Layer 4 of a small transformer language model trained on English Wikipedia (15 layers, counted from 0, width 128).
Take only the direct path to the model's output, skipping the later layers: a vector added to the residual stream pushes a token's score in proportion to its dot product with that token's output vector.

Output vectors of the tokens that the questions are about. A number n stands for n times 0.0025.
"here": -215 -167 113 -312 -38 -107 -237 29 -116 -130 -173 196 39 63 -232 143 106 249 71 -138 67 222 370 -107 169 -32 -213 324 -125 280 68 96 148 -237 -198 129 0 68 150 133 204 201 15 30 51 -26 9 102 -132 169 -97 184 -171 -110 78 285 106 53 -248 299 106 -127 159 -88 -385 335 -81 281 -119 -92 -9 179 -228 84 121 0 68 323 -54 57 -54 263 -57 -84 426 86 13 124 151 139 6 54 237 31 217 -98 189 19 -111 -20 99 -95 105 190 -102 -68 -84 -130 201 260 -84 -37 120 94 -37 -100 -292 -20 -15 -174 202 98 164 65 -83 278 -138 175
";\n\n": 27 9 -134 14 64 72 -324 171 344 -180 168 50 -252 480 -56 -31 14 -81 -106 52 0 125 -23 52 -52 -100 137 81 185 243 -66 -125 -304 -107 -60 103 9 26 -110 232 53 138 105 -207 67 -102 -105 129 -248 -53 -100 188 -236 -132 438 4 361 129 -99 44 -104 -267 -23 -8 182 115 -190 145 -96 38 4 82 156 129 123 -134 -70 136 -101 -70 -105 89 103 -36 86 47 81 -63 -225 -82 34 -110 -10 -243 -88 247 -87 -275 112 -10 252 -73 -75 239 100 53 -70 -286 -69 356 13 -137 -41 -220 -27 -166 5 174 -123 99 269 217 0 180 105 -51 -9 453
" include": -74 -152 -110 71 -226 290 -195 -169 217 79 -231 169 -110 -23 138 -107 -68 60 120 -203 -74 369 -252 -5 -50 -177 72 160 199 206 -177 -4 47 -175 -115 -13 -181 -207 62 -49 119 72 -163 -279 6 73 -38 81 -175 -56 -58 213 -337 -37 114 52 70 144 -223 -14 32 -110 -136 20 -141 53 -134 50 -287 203 -47 29 -38 69 27 -29 -159 266 204 76 161 426 144 410 48 -108 -66 0 40 -241 -170 -136 153 -15 175 168 29 -78 -43 -67 179 -111 90 238 165 170 79 -153 56 30 17 -93 -107 97 147 -80 -260 19 -55 238 346 214 -32 143 -96 24 -4 5
"wards": -78 -64 84 -10 -427 138 -282 92 34 47 82 206 233 54 47 163 16 -113 312 177 97 93 21 -125 172 -120 -236 -247 -396 86 -206 -260 5 -159 100 113 183 20 116 222 216 262 68 -28 17 73 -120 141 -306 71 -222 113 -446 -217 241 85 196 -118 -51 -33 -27 -65 -21 294 -358 -52 -26 253 -154 300 0 175 -284 -273 102 -205 -174 108 -66 138 284 358 186 164 73 283 -152 -84 58 -17 104 -234 269 -289 11 168 220 -268 10 114 184 -75 -394 -108 -41 -20 173 -94 96 365 -74 32 -150 -136 -77 22 -46 116 249 -9 -16 73 -59 237 -76 323 -153 -256
" goal": 50 197 -45 -284 -216 -244 -116 -166 54 11 -44 254 188 104 -274 284 56 359 149 -204 -159 146 -34 144 -213 -121 -221 -95 -166 91 4 70 -83 49 -21 -8 -248 202 97 -98 -37 88 244 -276 32 -66 -210 64 91 20 -69 -4 69 -117 -55 31 -8 261 -18 62 87 -333 -17 68 33 14 -46 76 -27 108 78 146 57 216 17 -179 -34 -4 67 86 9 293 -16 -38 79 86 -91 -34 -123 -4 -205 -87 85 -238 -18 -22 -225 12 -79 293 -74 -11 -60 112 -167 4 -65 -162 321 333 -158 -63 -107 89 33 -76 -162 262 9 -72 -40 234 195 37 -62 249 -12 -184
"ous": -188 -23 -62 148 -258 -85 -39 -211 -134 161 -155 35 -139 95 -248 -63 81 -50 368 -120 -36 -286 38 11 -76 32 -190 204 -145 210 111 54 -4 -86 -107 0 -90 120 -12 -299 244 -118 226 -45 11 -235 115 200 -187 -81 -5 95 -127 -5 196 29 238 57 -10 190 43 -34 110 152 -5 334 175 203 -58 161 -319 -57 -197 145 -38 20 258 -241 -146 141 178 353 191 -109 -22 -160 -259 -260 -88 -146 -115 138 15 -281 89 -12 18 209 9 236 -117 -156 33 191 -123 -98 16 -183 -117 10 -17 61 -15 -129 -127 -222 -146 0 67 -291 -242 374 -199 73 14 -94 148 260
"ule": -17 166 60 -274 -172 -125 -167 -17 -27 -30 93 -41 140 208 -38 -111 99 82 -4 47 -20 -44 43 -130 -100 -15 -48 -91 62 223 145 -107 -211 -10 72 -74 -134 -141 97 -191 166 161 261 -72 36 16 -221 55 -23 86 -28 328 -11 -4 124 202 197 114 -281 -13 22 -398 -17 49 -265 92 -98 47 -93 69 -90 56 -192 4 -186 50 155 -27 142 145 -44 -38 -142 156 59 -142 0 -237 -270 89 -152 -188 66 -158 23 -69 -245 -128 -182 -37 -232 -78 -47 -136 58 -81 21 -323 136 -166 -213 -85 -107 101 116 -67 -207 120 -39 -30 194 214 -298 182 35 268 287 170
"reek": -32 329 -161 -237 -65 -126 -56 -183 214 153 -68 71 43 76 52 -63 138 172 -112 83 -3 0 -166 -127 -57 37 -171 191 232 105 -84 0 29 103 -149 14 -177 138 74 -281 196 -118 202 -303 111 155 31 145 -192 0 -15 -129 -256 -113 11 96 143 162 -15 64 -124 -395 46 107 -353 239 -232 120 -93 209 -212 274 -121 131 258 5 171 79 -5 -19 121 85 -26 -114 289 -194 -165 -282 -84 -156 -93 -11 213 61 104 -113 -146 -196 145 75 -158 -125 -28 319 124 -45 79 -122 128 -162 -204 77 -92 -23 -142 20 -228 -54 10 17 209 177 -309 246 -275 43 -126 379
"oon": -228 165 225 195 109 140 -107 -109 67 -128 94 60 242 108 -409 -38 40 -15 -133 118 -107 12 270 248 -68 -31 -80 -122 65 201 -22 30 -10 -59 152 -232 -148 -164 72 -130 45 -141 131 -104 58 50 123 156 14 109 -152 -92 -49 -21 -5 -60 186 39 -172 -62 152 -186 -31 114 43 132 247 57 -151 36 -15 56 151 69 116 131 -59 -7 159 -51 158 226 106 -39 237 -91 -58 -321 -55 86 -121 -125 265 -95 112 -142 0 153 -114 17 -34 -197 -178 -4 200 -112 -7 -317 -121 48 58 -51 -69 -128 -19 108 165 -16 197 -168 -175 72 -211 -4 8 111 114 -4
" inj": -4 260 -65 -313 -189 191 -61 -9 0 -168 -40 131 133 127 -134 200 88 159 138 -202 120 -166 87 209 -347 -59 -114 138 -248 97 16 33 -157 85 -21 142 0 270 113 -293 25 128 98 -5 28 -214 -184 259 8 116 9 18 -91 -154 166 -112 12 264 -188 226 70 -27 -30 -72 -236 304 -235 168 -130 109 -46 29 87 58 110 -158 -42 -208 -27 108 9 24 -100 5 20 -30 -44 25 -253 -153 -192 -73 48 -104 178 56 49 143 155 292 52 -90 -100 -17 -177 25 102 20 276 91 28 -308 -236 85 126 91 -4 184 44 -250 152 94 0 147 -107 126 104 -154
" few": 39 -209 25 127 -318 87 43 -234 344 131 -42 108 136 12 142 112 220 -19 -168 -134 76 257 40 -18 -69 -191 -114 -62 -272 160 110 35 -35 -329 -111 27 45 0 11 -136 53 -4 0 -140 24 -62 49 116 0 -31 -160 85 -134 -236 149 -222 -4 223 -30 209 4 -66 -138 145 -92 26 -334 178 -121 276 15 119 -138 74 289 -125 118 178 -146 48 177 113 123 -164 62 -77 30 -5 -16 -179 -232 -150 266 -175 132 -79 19 16 -186 193 74 -53 -177 210 20 -233 -91 66 68 85 45 -164 -140 24 242 -21 -39 63 86 14 79 128 -41 105 -12 113 12 -4

Output weights of attention head 0. The head adds the sum of these rows, row i times number i of z. A number n stands for n times 0.00066.
o0: 84 -55 8 -58 72 -187 143 124 208 231 51 -2 61 -110 172 221 165 -64 42 66 -119 4 149 41 70 1 -245 -27 133 -169 185 4 58 23 37 -100 -110 66 12 -146 -15 15 68 -237 -289 250 -33 -133 -10 -95 107 -199 -26 93 -28 37 6 -104 -5 -26 11 118 -51 -171 99 13 -21 -77 -118 -16 -68 105 78 67 214 -2 157 33 -211 343 100 -177 -15 -22 -80 -56 -9 -1 80 153 -23 -116 -182 -141 123 -45 -88 -47 -4 26 12 6 -3 -54 34 -24 3 -66 -2 -45 -151 -177 -62 19 -136 53 -213 -27 88 3 85 102 9 -175 -112 3 51 12
o1: 47 16 -184 0 -170 80 35 -60 82 236 -98 25 -79 2 -94 -19 -80 -191 -64 -180 -280 -51 -70 17 95 -149 -81 105 -62 207 54 -58 -228 -58 159 -54 -111 19 140 -31 12 -178 142 28 -58 254 -27 -84 43 -113 1 -151 -42 -33 -65 -77 -85 -99 -37 221 131 -35 -173 108 -189 23 41 -65 104 131 -132 -35 113 -56 122 -30 81 -36 54 -78 93 -15 -26 -124 9 101 121 295 77 -59 6 -49 113 25 49 -67 -75 -13 -83 21 159 96 -8 -203 60 -61 -143 -45 193 -17 -46 30 -73 330 16 4 -7 36 -90 79 122 5 -141 77 -61 21 -86 -17
o2: -80 -12 26 -44 -78 -114 145 42 35 203 -21 -125 -145 -102 -3 18 -39 120 41 67 172 8 139 -145 113 -13 -136 -41 -135 -231 -69 23 -28 -46 162 277 -54 43 -237 -71 -116 74 98 -64 36 -25 -118 -14 39 241 -23 15 34 70 15 191 -476 65 -87 51 -24 22 32 71 140 30 -41 104 276 46 104 -44 -37 -83 -54 -74 -26 -156 42 35 106 -47 28 -159 -185 84 -24 3 124 32 19 32 -64 -16 13 -102 95 -86 -32 -103 189 95 144 -120 -36 -122 160 10 -137 -116 -92 77 114 67 -235 -73 159 -32 75 73 57 182 66 26 -5 -60 -6 38
o3: 44 -29 53 52 12 101 -107 108 86 -134 132 260 66 197 11 104 -58 -330 -257 -224 -106 242 -5 -113 -32 -245 146 116 257 17 -120 -88 -136 -70 176 -252 -41 -47 105 95 99 -44 -28 -97 184 260 9 31 90 -46 123 -21 124 205 2 85 170 -64 -69 156 156 -134 -227 -41 -104 75 85 -46 -273 -15 106 -2 -227 -69 111 -115 -35 -2 27 106 66 -4 139 -71 160 28 -14 158 44 0 -89 -95 -7 298 72 31 -32 -10 118 96 93 72 -126 188 -123 -76 -204 -57 -42 96 -81 74 151 26 -124 123 -44 172 138 -26 -104 2 -90 -158 69 293 62 -64
o4: -23 123 -8 116 192 -17 -107 -23 -8 -37 99 37 181 83 -16 -115 65 -74 8 -10 36 35 -138 -30 -171 38 -4 -46 146 -157 141 9 -12 4 6 29 39 125 -3 70 -90 64 -262 -118 164 -22 10 55 -144 109 -123 -92 126 97 45 -72 43 -130 -90 51 13 94 75 24 19 5 -47 -40 2 1 -2 -80 137 -89 -27 62 -26 226 -3 23 9 43 39 61 63 46 -35 48 -89 83 -75 240 97 117 -157 -25 -71 -8 61 44 -45 31 -117 86 -196 13 208 -2 3 -66 273 10 -74 -154 -44 94 -107 88 9 -5 -100 -111 76 51 -141 -38 -31 223
o5: 139 190 100 -50 48 -144 -193 -26 1 -109 65 80 -38 -38 -93 -103 112 -150 -70 -213 60 118 94 -50 153 -34 -74 -122 132 -49 34 -43 46 -66 142 -123 210 63 -18 -40 -73 -118 -127 -23 -66 -66 -131 28 -42 5 218 79 -145 105 68 -136 97 43 -102 -57 30 27 94 -80 259 55 151 19 -14 -126 -300 23 -166 73 -52 71 3 66 -133 75 112 -20 102 127 -93 62 -82 -5 -333 -203 95 96 -3 147 -414 37 5 -7 54 -44 111 2 -217 -5 130 77 -118 -106 42 -21 -127 -30 -4 -200 -22 275 -88 -24 49 -111 -56 -128 22 178 87 -12 -200 34
o6: 109 197 59 -122 -124 -91 -184 -60 3 -74 -12 132 55 -4 13 -121 -18 -209 -22 -207 -174 67 72 -183 10 -168 -29 63 251 81 13 75 -114 -83 103 -264 -26 87 182 -32 -74 -99 -176 -27 84 108 -49 49 -61 -41 157 -73 -3 13 -6 -125 262 -47 111 -13 157 -118 -121 -2 8 233 80 -144 -169 -69 -32 12 -53 25 89 57 -3 105 -44 58 -69 -42 -59 58 186 42 -42 56 -98 -59 109 -18 -113 2 -40 45 -1 150 -30 -24 -57 30 -141 -112 22 116 -72 89 71 100 99 -45 42 -33 78 101 -125 -32 -61 10 -108 -41 -119 66 118 288 76 19
o7: 35 -30 97 -15 -115 1 77 40 -51 247 -34 44 -36 112 109 -75 48 11 45 -38 -41 55 -32 -13 43 119 -214 -64 -24 -4 -32 -24 -85 79 210 155 -81 -76 -235 -58 65 151 -45 -62 -136 131 -46 56 125 164 -3 -108 -126 75 67 20 -267 -24 -38 225 10 -30 -83 127 -126 -50 70 -3 69 57 32 -92 -58 -12 22 -119 -158 -128 27 58 100 -8 -146 -167 -186 44 -183 31 88 1 26 9 79 -29 87 -97 87 -119 -105 -80 277 233 74 -168 65 53 125 8 51 122 37 107 71 184 -147 -35 -39 -2 -53 249 -69 192 47 34 14 -131 -35 -109
o8: 66 -16 210 -77 -18 -44 92 -164 -153 37 119 244 189 219 63 -13 8 -32 -8 52 8 128 76 116 -173 68 -127 -31 110 -213 153 12 -218 43 -43 -55 -39 77 3 155 122 192 -195 -44 119 84 8 50 -92 -61 49 -163 21 -125 -48 -174 -10 -46 -175 23 -46 115 -1 166 -164 9 29 -48 -29 137 -41 -94 63 -29 122 -90 -218 1 -9 -38 129 196 -54 -62 34 64 -242 105 17 24 82 126 -80 -51 43 105 41 -122 -32 168 -7 89 -8 -95 -8 28 -51 87 88 -74 59 89 155 -52 -30 85 -268 -54 108 304 -32 58 -74 26 -33 -119 156 -118
o9: 37 -75 222 -111 16 -84 171 -222 -117 217 -61 -84 174 -51 -179 80 18 105 -43 -68 19 28 -12 -10 -56 -126 -82 12 -152 -242 110 172 -17 -25 82 358 -213 -6 -158 -22 129 -25 32 88 -99 -100 66 -32 31 12 42 138 -85 -17 -111 90 -64 93 190 438 110 0 43 129 87 1 -38 63 102 -197 173 112 -134 13 196 -27 95 -197 -68 -10 -90 -96 -108 -230 -72 141 -83 170 -7 -60 -89 -194 99 89 164 -66 -84 143 -83 124 45 -84 -82 142 -5 91 -85 97 213 29 -9 -13 6 91 -67 83 235 224 -166 23 -119 62 63 -126 85 -173 151 -107
o10: 19 -77 -185 -39 37 -31 -163 169 -169 13 -78 -74 -146 -220 145 215 43 226 -86 -14 -139 65 213 252 68 -76 108 -223 -88 90 -88 -26 18 -56 -109 -32 48 -56 -85 -177 16 -49 106 160 -364 -155 84 68 218 -91 31 -39 -78 -77 186 -33 241 68 76 -311 -28 -12 11 -112 -31 -73 -34 -42 -34 -105 -111 92 36 58 -99 -77 61 155 -130 30 -139 -68 -66 97 -15 31 168 15 -61 -120 68 -182 -83 -4 -103 -67 -175 17 5 81 -22 -51 -262 -171 135 65 -48 -100 -151 15 -160 -124 -165 -187 191 -135 22 106 -56 -195 171 -3 -153 -55 31 -190 -42 -384
o11: 13 24 26 191 57 -69 70 131 15 4 56 61 -162 91 126 -186 48 -156 -155 -249 -111 72 31 -10 86 -43 202 142 226 369 -73 -76 64 149 87 -135 186 41 173 -50 22 -8 -267 -10 118 140 -143 69 71 26 -142 15 365 125 196 70 235 -31 -223 87 -94 -79 -334 17 -121 146 -105 67 113 184 -112 55 14 -52 -93 163 87 202 27 24 -26 -2 -54 0 123 -7 -5 -135 -55 108 58 100 150 314 -98 -60 43 -54 -7 -165 -60 128 -59 248 -265 16 104 -46 -48 85 159 149 -138 -52 -39 190 -114 79 -58 40 -5 -57 -22 119 -89 120 146 300
o12: 20 44 -24 -44 148 25 98 19 20 -41 -50 -46 114 -42 14 -11 83 187 111 -105 -129 -116 -45 -144 62 119 29 -11 74 304 142 98 71 1 -153 2 78 30 135 12 -183 -74 -268 216 -159 61 275 50 -249 -59 -171 56 -3 43 45 -236 270 -74 198 -48 122 -41 78 -66 -25 -192 6 -89 -35 10 -101 0 6 100 46 227 -136 50 -117 -72 21 56 -46 -67 -22 -64 123 -69 -93 38 -39 45 -105 -1 5 6 -15 28 -53 -75 -133 116 -13 27 -7 160 127 -46 -72 40 -53 -102 -182 -29 21 154 -34 59 -184 -32 157 -39 78 -121 -68 -138 38 154
o13: 29 10 -5 -54 27 15 -107 -4 -9 -20 14 170 29 34 -29 18 -29 -17 12 -12 39 62 23 31 76 -76 12 112 265 -108 -174 -28 39 118 6 -181 -32 -13 -34 78 -36 -35 -74 -104 230 -8 -68 88 41 197 -5 147 112 117 104 104 128 -82 122 -69 193 -121 -122 -70 -10 55 142 -52 -32 5 -71 124 177 -181 115 49 144 0 -176 44 123 170 43 182 118 -101 6 -49 56 48 -64 -5 -7 69 94 106 26 1 46 -46 -112 -27 -66 107 137 17 108 -110 -25 21 -170 80 46 88 -26 207 -92 -87 -2 192 57 4 -217 -114 183 87 81 168
o14: 12 -165 154 64 -3 -117 38 -92 121 108 63 269 187 101 -6 25 71 -106 -23 -155 24 134 -35 -167 -86 -161 -125 46 154 -186 -112 24 -46 -54 244 -41 -149 -89 -114 40 150 83 157 -126 35 229 -118 -122 230 46 33 -42 179 82 6 273 -164 -65 -70 200 89 -49 -191 -3 -202 144 -53 44 -72 51 186 -47 -82 -85 242 -302 69 -118 126 142 -22 -226 -88 -92 182 -110 -58 245 340 146 -162 -60 50 46 56 -129 -127 1 17 63 188 103 90 -1 -219 -136 -73 48 39 -77 -44 106 250 124 -263 15 -13 101 213 145 -99 -30 -34 -283 -94 241 93 -63
o15: 28 -59 156 174 -21 -42 -111 -176 30 -54 105 321 179 187 -24 10 24 -251 -169 145 -72 196 -9 27 57 -38 -98 -42 221 -254 -145 151 3 10 101 -59 -111 -44 -90 120 130 3 32 -58 -91 196 -66 -50 49 -145 167 65 63 133 -85 -8 3 -43 62 187 71 32 -31 19 -90 41 5 16 -109 -190 140 54 61 -17 215 -257 -156 -9 23 -3 125 18 41 47 231 -195 -267 192 303 179 -37 -75 -1 135 4 -45 -121 -134 66 147 55 71 40 24 -168 -211 -175 51 180 -10 32 -4 209 -64 -95 46 78 42 259 68 -320 51 -29 -259 -52 91 127 -170
o16: -303 -12 -121 -40 46 32 75 83 64 132 -126 -192 -318 -113 -26 -60 -89 217 84 135 34 21 82 87 95 44 61 93 -237 93 103 -50 -47 1 -57 18 -5 39 51 -56 34 29 -55 61 -142 -60 -14 99 26 179 4 -31 -15 -123 -28 47 -226 24 -91 -185 -68 141 71 149 74 -1 -220 146 178 108 26 -23 47 -112 -254 20 43 -81 48 -7 -60 -214 -137 27 -9 136 129 -158 -134 18 107 2 -64 -24 -8 -86 165 76 56 -18 76 -73 68 -203 -112 -47 111 -13 -122 75 78 -29 -33 104 62 -171 95 -267 -133 -53 34 4 49 173 -12 143 -39 187
o17: 157 -10 87 -1 167 -139 -17 -96 -39 -246 177 170 182 152 -128 -16 38 -159 -142 -130 52 161 -94 -115 127 -3 -32 -119 239 -172 -39 3 30 42 8 -164 -6 34 -147 6 70 102 -192 -49 188 28 -41 -51 -72 -61 61 -126 -44 79 101 25 219 37 80 49 150 -33 83 100 -26 55 121 -10 -178 27 -59 -75 65 -38 212 -150 251 40 160 131 15 70 6 -59 187 98 -51 197 -97 18 9 -93 83 229 -134 8 -114 85 164 10 83 83 -162 165 -44 53 -135 -82 62 -17 72 176 166 -82 -108 109 -138 193 177 136 -225 -216 -52 -151 118 10 -42 -146
o18: -157 -179 -155 55 -117 14 -46 18 -40 233 -148 -178 -180 -153 111 -2 -38 85 114 125 130 -70 84 33 -100 -131 -144 -16 -115 -117 123 29 123 -42 82 173 -56 -84 51 -60 -124 119 16 49 -74 4 76 -92 -79 -62 -62 31 -257 -97 -16 -35 -149 -57 26 -10 -59 119 55 -25 -1 -100 -25 -41 -31 -46 62 -119 -214 55 8 84 -108 -57 3 63 42 -96 -154 44 -306 -13 12 -48 45 138 -7 -77 -61 -78 118 -60 120 -100 -186 33 -114 -58 169 -58 9 -30 -18 138 -104 -61 -156 -122 8 55 -114 -14 101 -92 -76 57 180 95 90 94 -27 -14 3 37
o19: 270 95 -106 -144 82 82 25 108 -60 93 1 -77 -77 -22 72 -130 -59 64 -215 61 56 -120 79 47 -120 43 -10 -75 -286 107 129 -23 -187 -109 73 172 -93 -32 20 -113 -72 -25 223 223 -310 -18 115 14 -150 -33 19 -133 -69 -138 -116 -126 -146 174 62 62 -1 -21 75 74 10 -101 68 20 152 29 75 -29 -96 45 16 70 56 -80 159 119 -130 -103 -4 -88 -187 87 6 207 -54 -185 6 -44 60 -75 -69 62 5 132 112 52 -33 91 -223 -5 152 32 -56 16 -60 32 -94 63 -109 126 135 -20 -2 106 66 -6 -28 -135 -55 81 1 21 -64 -164
o20: 10 35 -66 -35 -191 115 43 67 95 -3 -116 -37 -274 -36 125 -287 -184 -118 48 -131 60 22 -88 -121 106 -215 -45 128 93 251 -84 -1 -29 -74 -22 3 31 -74 132 57 -49 -95 -55 -10 188 10 -114 41 92 51 -19 4 70 -58 174 100 -71 -32 79 60 3 1 -216 -24 46 65 -110 -12 -17 -29 -49 -64 139 -8 -152 68 86 16 96 -45 -108 -50 -158 78 -136 108 -35 -57 -70 24 155 86 82 -43 -27 -91 -7 126 102 -62 -40 -99 -55 -45 -182 23 252 199 53 107 253 49 -27 80 225 91 1 -163 -244 7 84 82 -120 54 53 190 93 263
o21: 62 28 145 -24 -71 -57 -230 -130 99 55 66 219 162 42 -61 217 -50 -246 -54 59 -103 91 111 -5 23 -161 -117 29 157 -295 -16 134 -141 -82 147 -30 -146 28 -48 98 132 -31 40 -220 -57 303 89 20 14 -156 36 -29 13 191 52 -64 28 -30 41 161 109 11 -87 -20 -70 30 115 -93 -304 -93 32 51 84 17 69 -418 -31 9 57 144 101 38 24 50 182 11 -118 289 158 72 -3 -100 -99 33 20 -101 -146 -54 20 260 168 8 -42 -76 -87 -114 -220 17 186 -71 -5 92 226 -30 -114 -157 -31 -6 188 6 -282 31 22 -179 5 12 -51 -248
o22: 17 -130 -153 114 -34 12 157 78 21 222 -93 -108 -106 -161 -42 104 34 -39 -64 -222 -39 -81 -37 -14 139 -190 -33 115 -37 175 -96 -20 -56 27 196 -76 108 23 -66 -87 46 -49 98 43 24 -92 -328 -33 265 109 4 -75 19 46 32 138 -9 -53 -159 59 52 -36 -146 67 -23 212 -56 -39 99 -30 -166 28 87 21 63 128 75 -140 -149 -58 18 -239 -186 117 -68 99 -30 -111 -52 -61 -100 31 -96 40 120 -75 35 102 7 31 51 -35 83 -96 -118 34 109 -60 83 -113 -128 -157 -107 171 -100 46 -3 -105 -194 97 60 66 -51 103 27 141 209 93
o23: 60 -204 90 -71 -28 8 32 -8 112 75 -104 198 24 13 156 10 63 -117 -24 -53 0 31 21 42 -129 -127 -108 -72 -1 -26 -167 122 -61 111 -15 -120 -2 52 -73 165 36 91 -34 18 161 61 -287 -9 153 38 -15 69 74 -53 -79 232 -303 -27 -149 213 40 102 -63 73 -307 178 30 140 -170 38 176 24 -116 -79 124 -65 -76 -176 153 1 28 -120 -138 -45 157 -1 -157 125 71 132 7 -31 4 124 -43 9 88 -41 -50 -10 -15 223 174 109 -138 -280 -80 -22 162 -45 -131 115 236 -42 -137 60 -103 127 203 112 -158 -93 -33 -124 -30 205 141 -16
o24: -71 143 -23 -86 -1 -46 49 109 138 15 -203 -103 -39 17 99 -197 40 118 40 137 261 -89 192 -45 141 1 -101 0 -105 -88 -58 146 29 51 -39 66 -178 91 -213 -46 -186 -68 -11 -66 -75 -266 -87 -4 67 255 102 63 -45 -126 -39 3 -177 181 -25 -59 12 -9 164 -40 273 33 -68 30 142 -141 176 42 -65 -4 -113 -23 116 -119 21 84 25 -102 24 118 -119 134 -98 -86 -98 -110 63 -100 25 -98 -52 99 -78 79 34 -34 85 65 -3 52 -109 -46 36 -57 -17 -167 -37 -16 54 0 -35 53 211 -181 32 -36 -103 -87 88 190 32 62 -155 -160
o25: 121 -90 -140 -21 -181 82 158 -49 -6 138 46 -59 -33 17 -74 -69 -162 64 70 2 -158 2 -33 -26 -131 -59 132 81 -51 368 6 50 134 97 -60 -34 0 -44 204 -104 -17 -108 -10 82 -84 154 -15 -40 -15 -109 -34 -52 -68 7 -87 46 211 -50 -11 -29 7 -133 -151 53 -98 -139 -6 2 -3 125 -70 61 3 -63 -57 158 134 0 -72 -21 -81 -3 39 -98 81 -47 115 116 11 49 -187 -38 113 -141 147 64 -23 165 -40 -139 -78 -8 -100 184 -14 -46 -50 -87 25 62 83 43 -38 2 153 -15 172 9 -52 78 87 -121 -7 -79 162 -35 155 157
o26: 12 122 -3 154 77 110 80 106 34 -180 -6 -9 -116 94 13 -3 48 -3 48 30 108 12 -22 -19 102 63 55 -38 77 -15 -62 -23 -20 71 -161 -62 81 156 -80 5 -117 4 -114 -49 233 -29 -51 168 29 114 -13 -106 67 29 224 -120 -52 20 -102 -156 -65 -59 -37 -52 190 33 -18 7 35 31 -88 -108 256 91 -268 -83 -47 236 135 50 60 50 98 73 -116 72 34 -91 101 43 -1 165 65 -132 -81 78 -39 -114 177 -30 64 -62 -136 83 -85 -33 166 -108 -35 -137 139 -72 -154 -34 204 -207 110 -138 25 -70 41 -82 113 82 65 -10 -121 -16
o27: -18 146 94 -62 -55 9 -80 -181 -46 72 141 -88 66 -60 -115 23 -26 -93 71 103 -89 -111 -51 31 -59 183 15 30 14 25 116 42 -18 154 -1 73 10 108 102 29 73 -117 32 -52 65 47 -37 -27 -23 17 -78 -109 -2 -15 31 -214 136 -152 96 -28 86 48 26 -30 -90 -38 -3 -69 109 15 -238 -121 168 109 33 20 -21 38 12 -243 34 15 95 -168 120 -153 36 -93 -124 154 41 102 88 -167 10 143 -18 -17 -128 -42 -189 47 68 39 18 116 -45 59 76 -41 126 5 65 61 -21 72 -64 -8 -17 72 42 141 109 185 43 -21 -32 -96
o28: -16 4 -111 -31 -71 205 39 -115 -34 -50 99 -46 36 71 -342 69 -141 52 -74 -91 20 119 -25 -37 77 -26 -26 195 -96 -92 -63 -230 -128 24 -91 -7 -97 64 90 -38 110 -8 176 20 392 85 -142 162 45 111 -66 -46 27 75 -11 138 -210 -6 -136 97 23 53 -30 175 9 28 -133 138 123 129 -24 -132 112 36 -114 -243 -29 6 180 107 4 113 84 30 105 -69 -10 82 39 68 -32 -85 190 106 180 -48 111 -54 9 -21 85 -92 151 -225 -72 0 -37 -108 -103 26 -69 136 100 90 -114 -89 141 -9 4 122 -141 -82 -27 -31 -41 16 65 58
o29: -105 -60 236 -65 -75 187 -36 -103 36 -54 73 39 280 115 3 119 34 -39 -46 109 -50 14 69 20 -5 -14 -52 -62 -54 -219 5 135 -122 100 29 111 -192 -62 -74 144 90 5 299 46 -16 -23 -84 -91 56 -96 58 104 -76 -70 -129 144 -74 38 94 155 8 59 85 -6 -44 -193 37 28 58 -51 211 -36 -24 139 77 -230 -144 -105 127 47 -86 -56 98 -34 195 -165 -255 156 206 119 -145 -173 6 -50 224 38 -25 -15 22 153 67 -47 107 96 -30 -56 -17 -72 155 -52 -54 -146 157 -172 -51 -93 9 108 -64 -30 -323 -139 40 -252 -25 3 80 -237
o30: 51 43 8 172 67 73 32 5 -33 -209 116 111 176 102 -81 -76 36 -167 20 -25 -30 -64 -200 165 89 27 93 152 275 213 -98 36 17 136 -92 -173 51 57 30 59 18 30 -47 94 298 6 -47 67 135 -101 -47 -60 4 0 -48 13 334 -110 -58 -158 -29 -21 -47 57 36 91 54 -142 -137 -23 -49 36 204 -45 20 28 40 32 -152 -90 38 98 28 67 106 -105 62 -160 -47 -17 -4 144 87 71 -49 150 -53 89 32 -32 -222 -34 -80 102 -44 55 112 -4 76 43 190 9 -99 -78 95 81 -178 38 -109 -3 -27 -92 -106 -137 -10 -9 153 93
o31: -69 -70 53 -89 90 -29 -126 78 47 -59 -47 26 -140 59 182 183 5 156 49 -142 139 45 77 -94 -124 -112 19 -173 -65 -15 -63 104 -114 -71 42 -73 156 -115 -74 -26 -127 24 -17 7 -70 -133 122 23 105 -85 72 126 42 -155 187 45 -25 218 92 48 -31 31 47 -12 50 -58 55 79 -30 -6 83 67 -248 28 -97 26 -158 -30 113 -58 51 51 -40 -28 -95 -54 54 -104 -3 -21 175 -143 -50 -76 -165 -26 98 -100 91 130 140 39 55 -111 48 49 -88 -54 -183 122 -21 13 94 -23 -6 -94 20 -13 -80 23 123 117 37 154 24 -61 -50 -187

Each question shows a token from some text and the vector z that the head gathered there. A number n stands for n times 0.0047.

" as": 78 -148 19 18 -67 49 -88 161 -34 -134 97 49 -117 -134 205 160 -68 17 -13 141 -37 55 -95 6 -41 -35 -122 -63 -87 138 -60 60
Which of these tokens does it push up most? "wards"

" c": 85 -68 -29 -159 55 99 -30 27 47 60 7 101 165 -15 -213 -114 -15 -83 108 29 -71 -241 67 -110 2 -30 -9 53 -180 -183 -90 19
Which of these tokens does it push up most? "ous"

"ance": 17 53 -12 1 12 -47 49 12 85 17 -77 59 82 32 30 16 -112 64 -22 -27 16 26 -21 -77 -68 -13 -16 35 36 -3 0 -69
Which three tokens does it push up most, strongest first? "reek", "oon", " include"

" This": 2 90 -34 -43 -17 -62 56 28 63 -65 -247 -59 65 51 44 -7 -137 -76 44 -80 56 -48 51 26 -71 38 -87 80 48 140 114 -68
Which of these tokens does it push up most? "reek"

"s": 57 93 -12 -17 1 -43 56 -7 41 6 -86 14 93 4 -32 -56 -52 39 66 -12 19 -60 21 -78 -37 31 49 32 56 -111 -31 -26
Which two tokens does it push up most, strongest first? "reek", " include"

"R": -56 -8 2 25 -1 13 -21 66 11 -45 0 -43 16 11 -109 -79 -56 -3 7 -14 -7 -41 -4 -25 -93 -2 41 -36 72 45 -4 25
Which three tokens does it push up most, strongest first? ";\n\n", " include", "wards"

"ity": -78 22 11 129 -2 -100 -80 24 -34 21 -20 51 6 80 36 3 -45 10 38 11 -34 -60 37 -3 -72 19 -22 -15 54 56 19 -31
Which three tokens does it push up most, strongest first? "here", " include", "oon"

" (": -93 2 3 33 18 141 58 47 7 -4 -125 -69 100 98 -108 -81 3 21 -7 -37 1 -78 -49 -36 61 -48 -11 -3 -3 23 -29 74
Which of these tokens does it push up most? ";\n\n"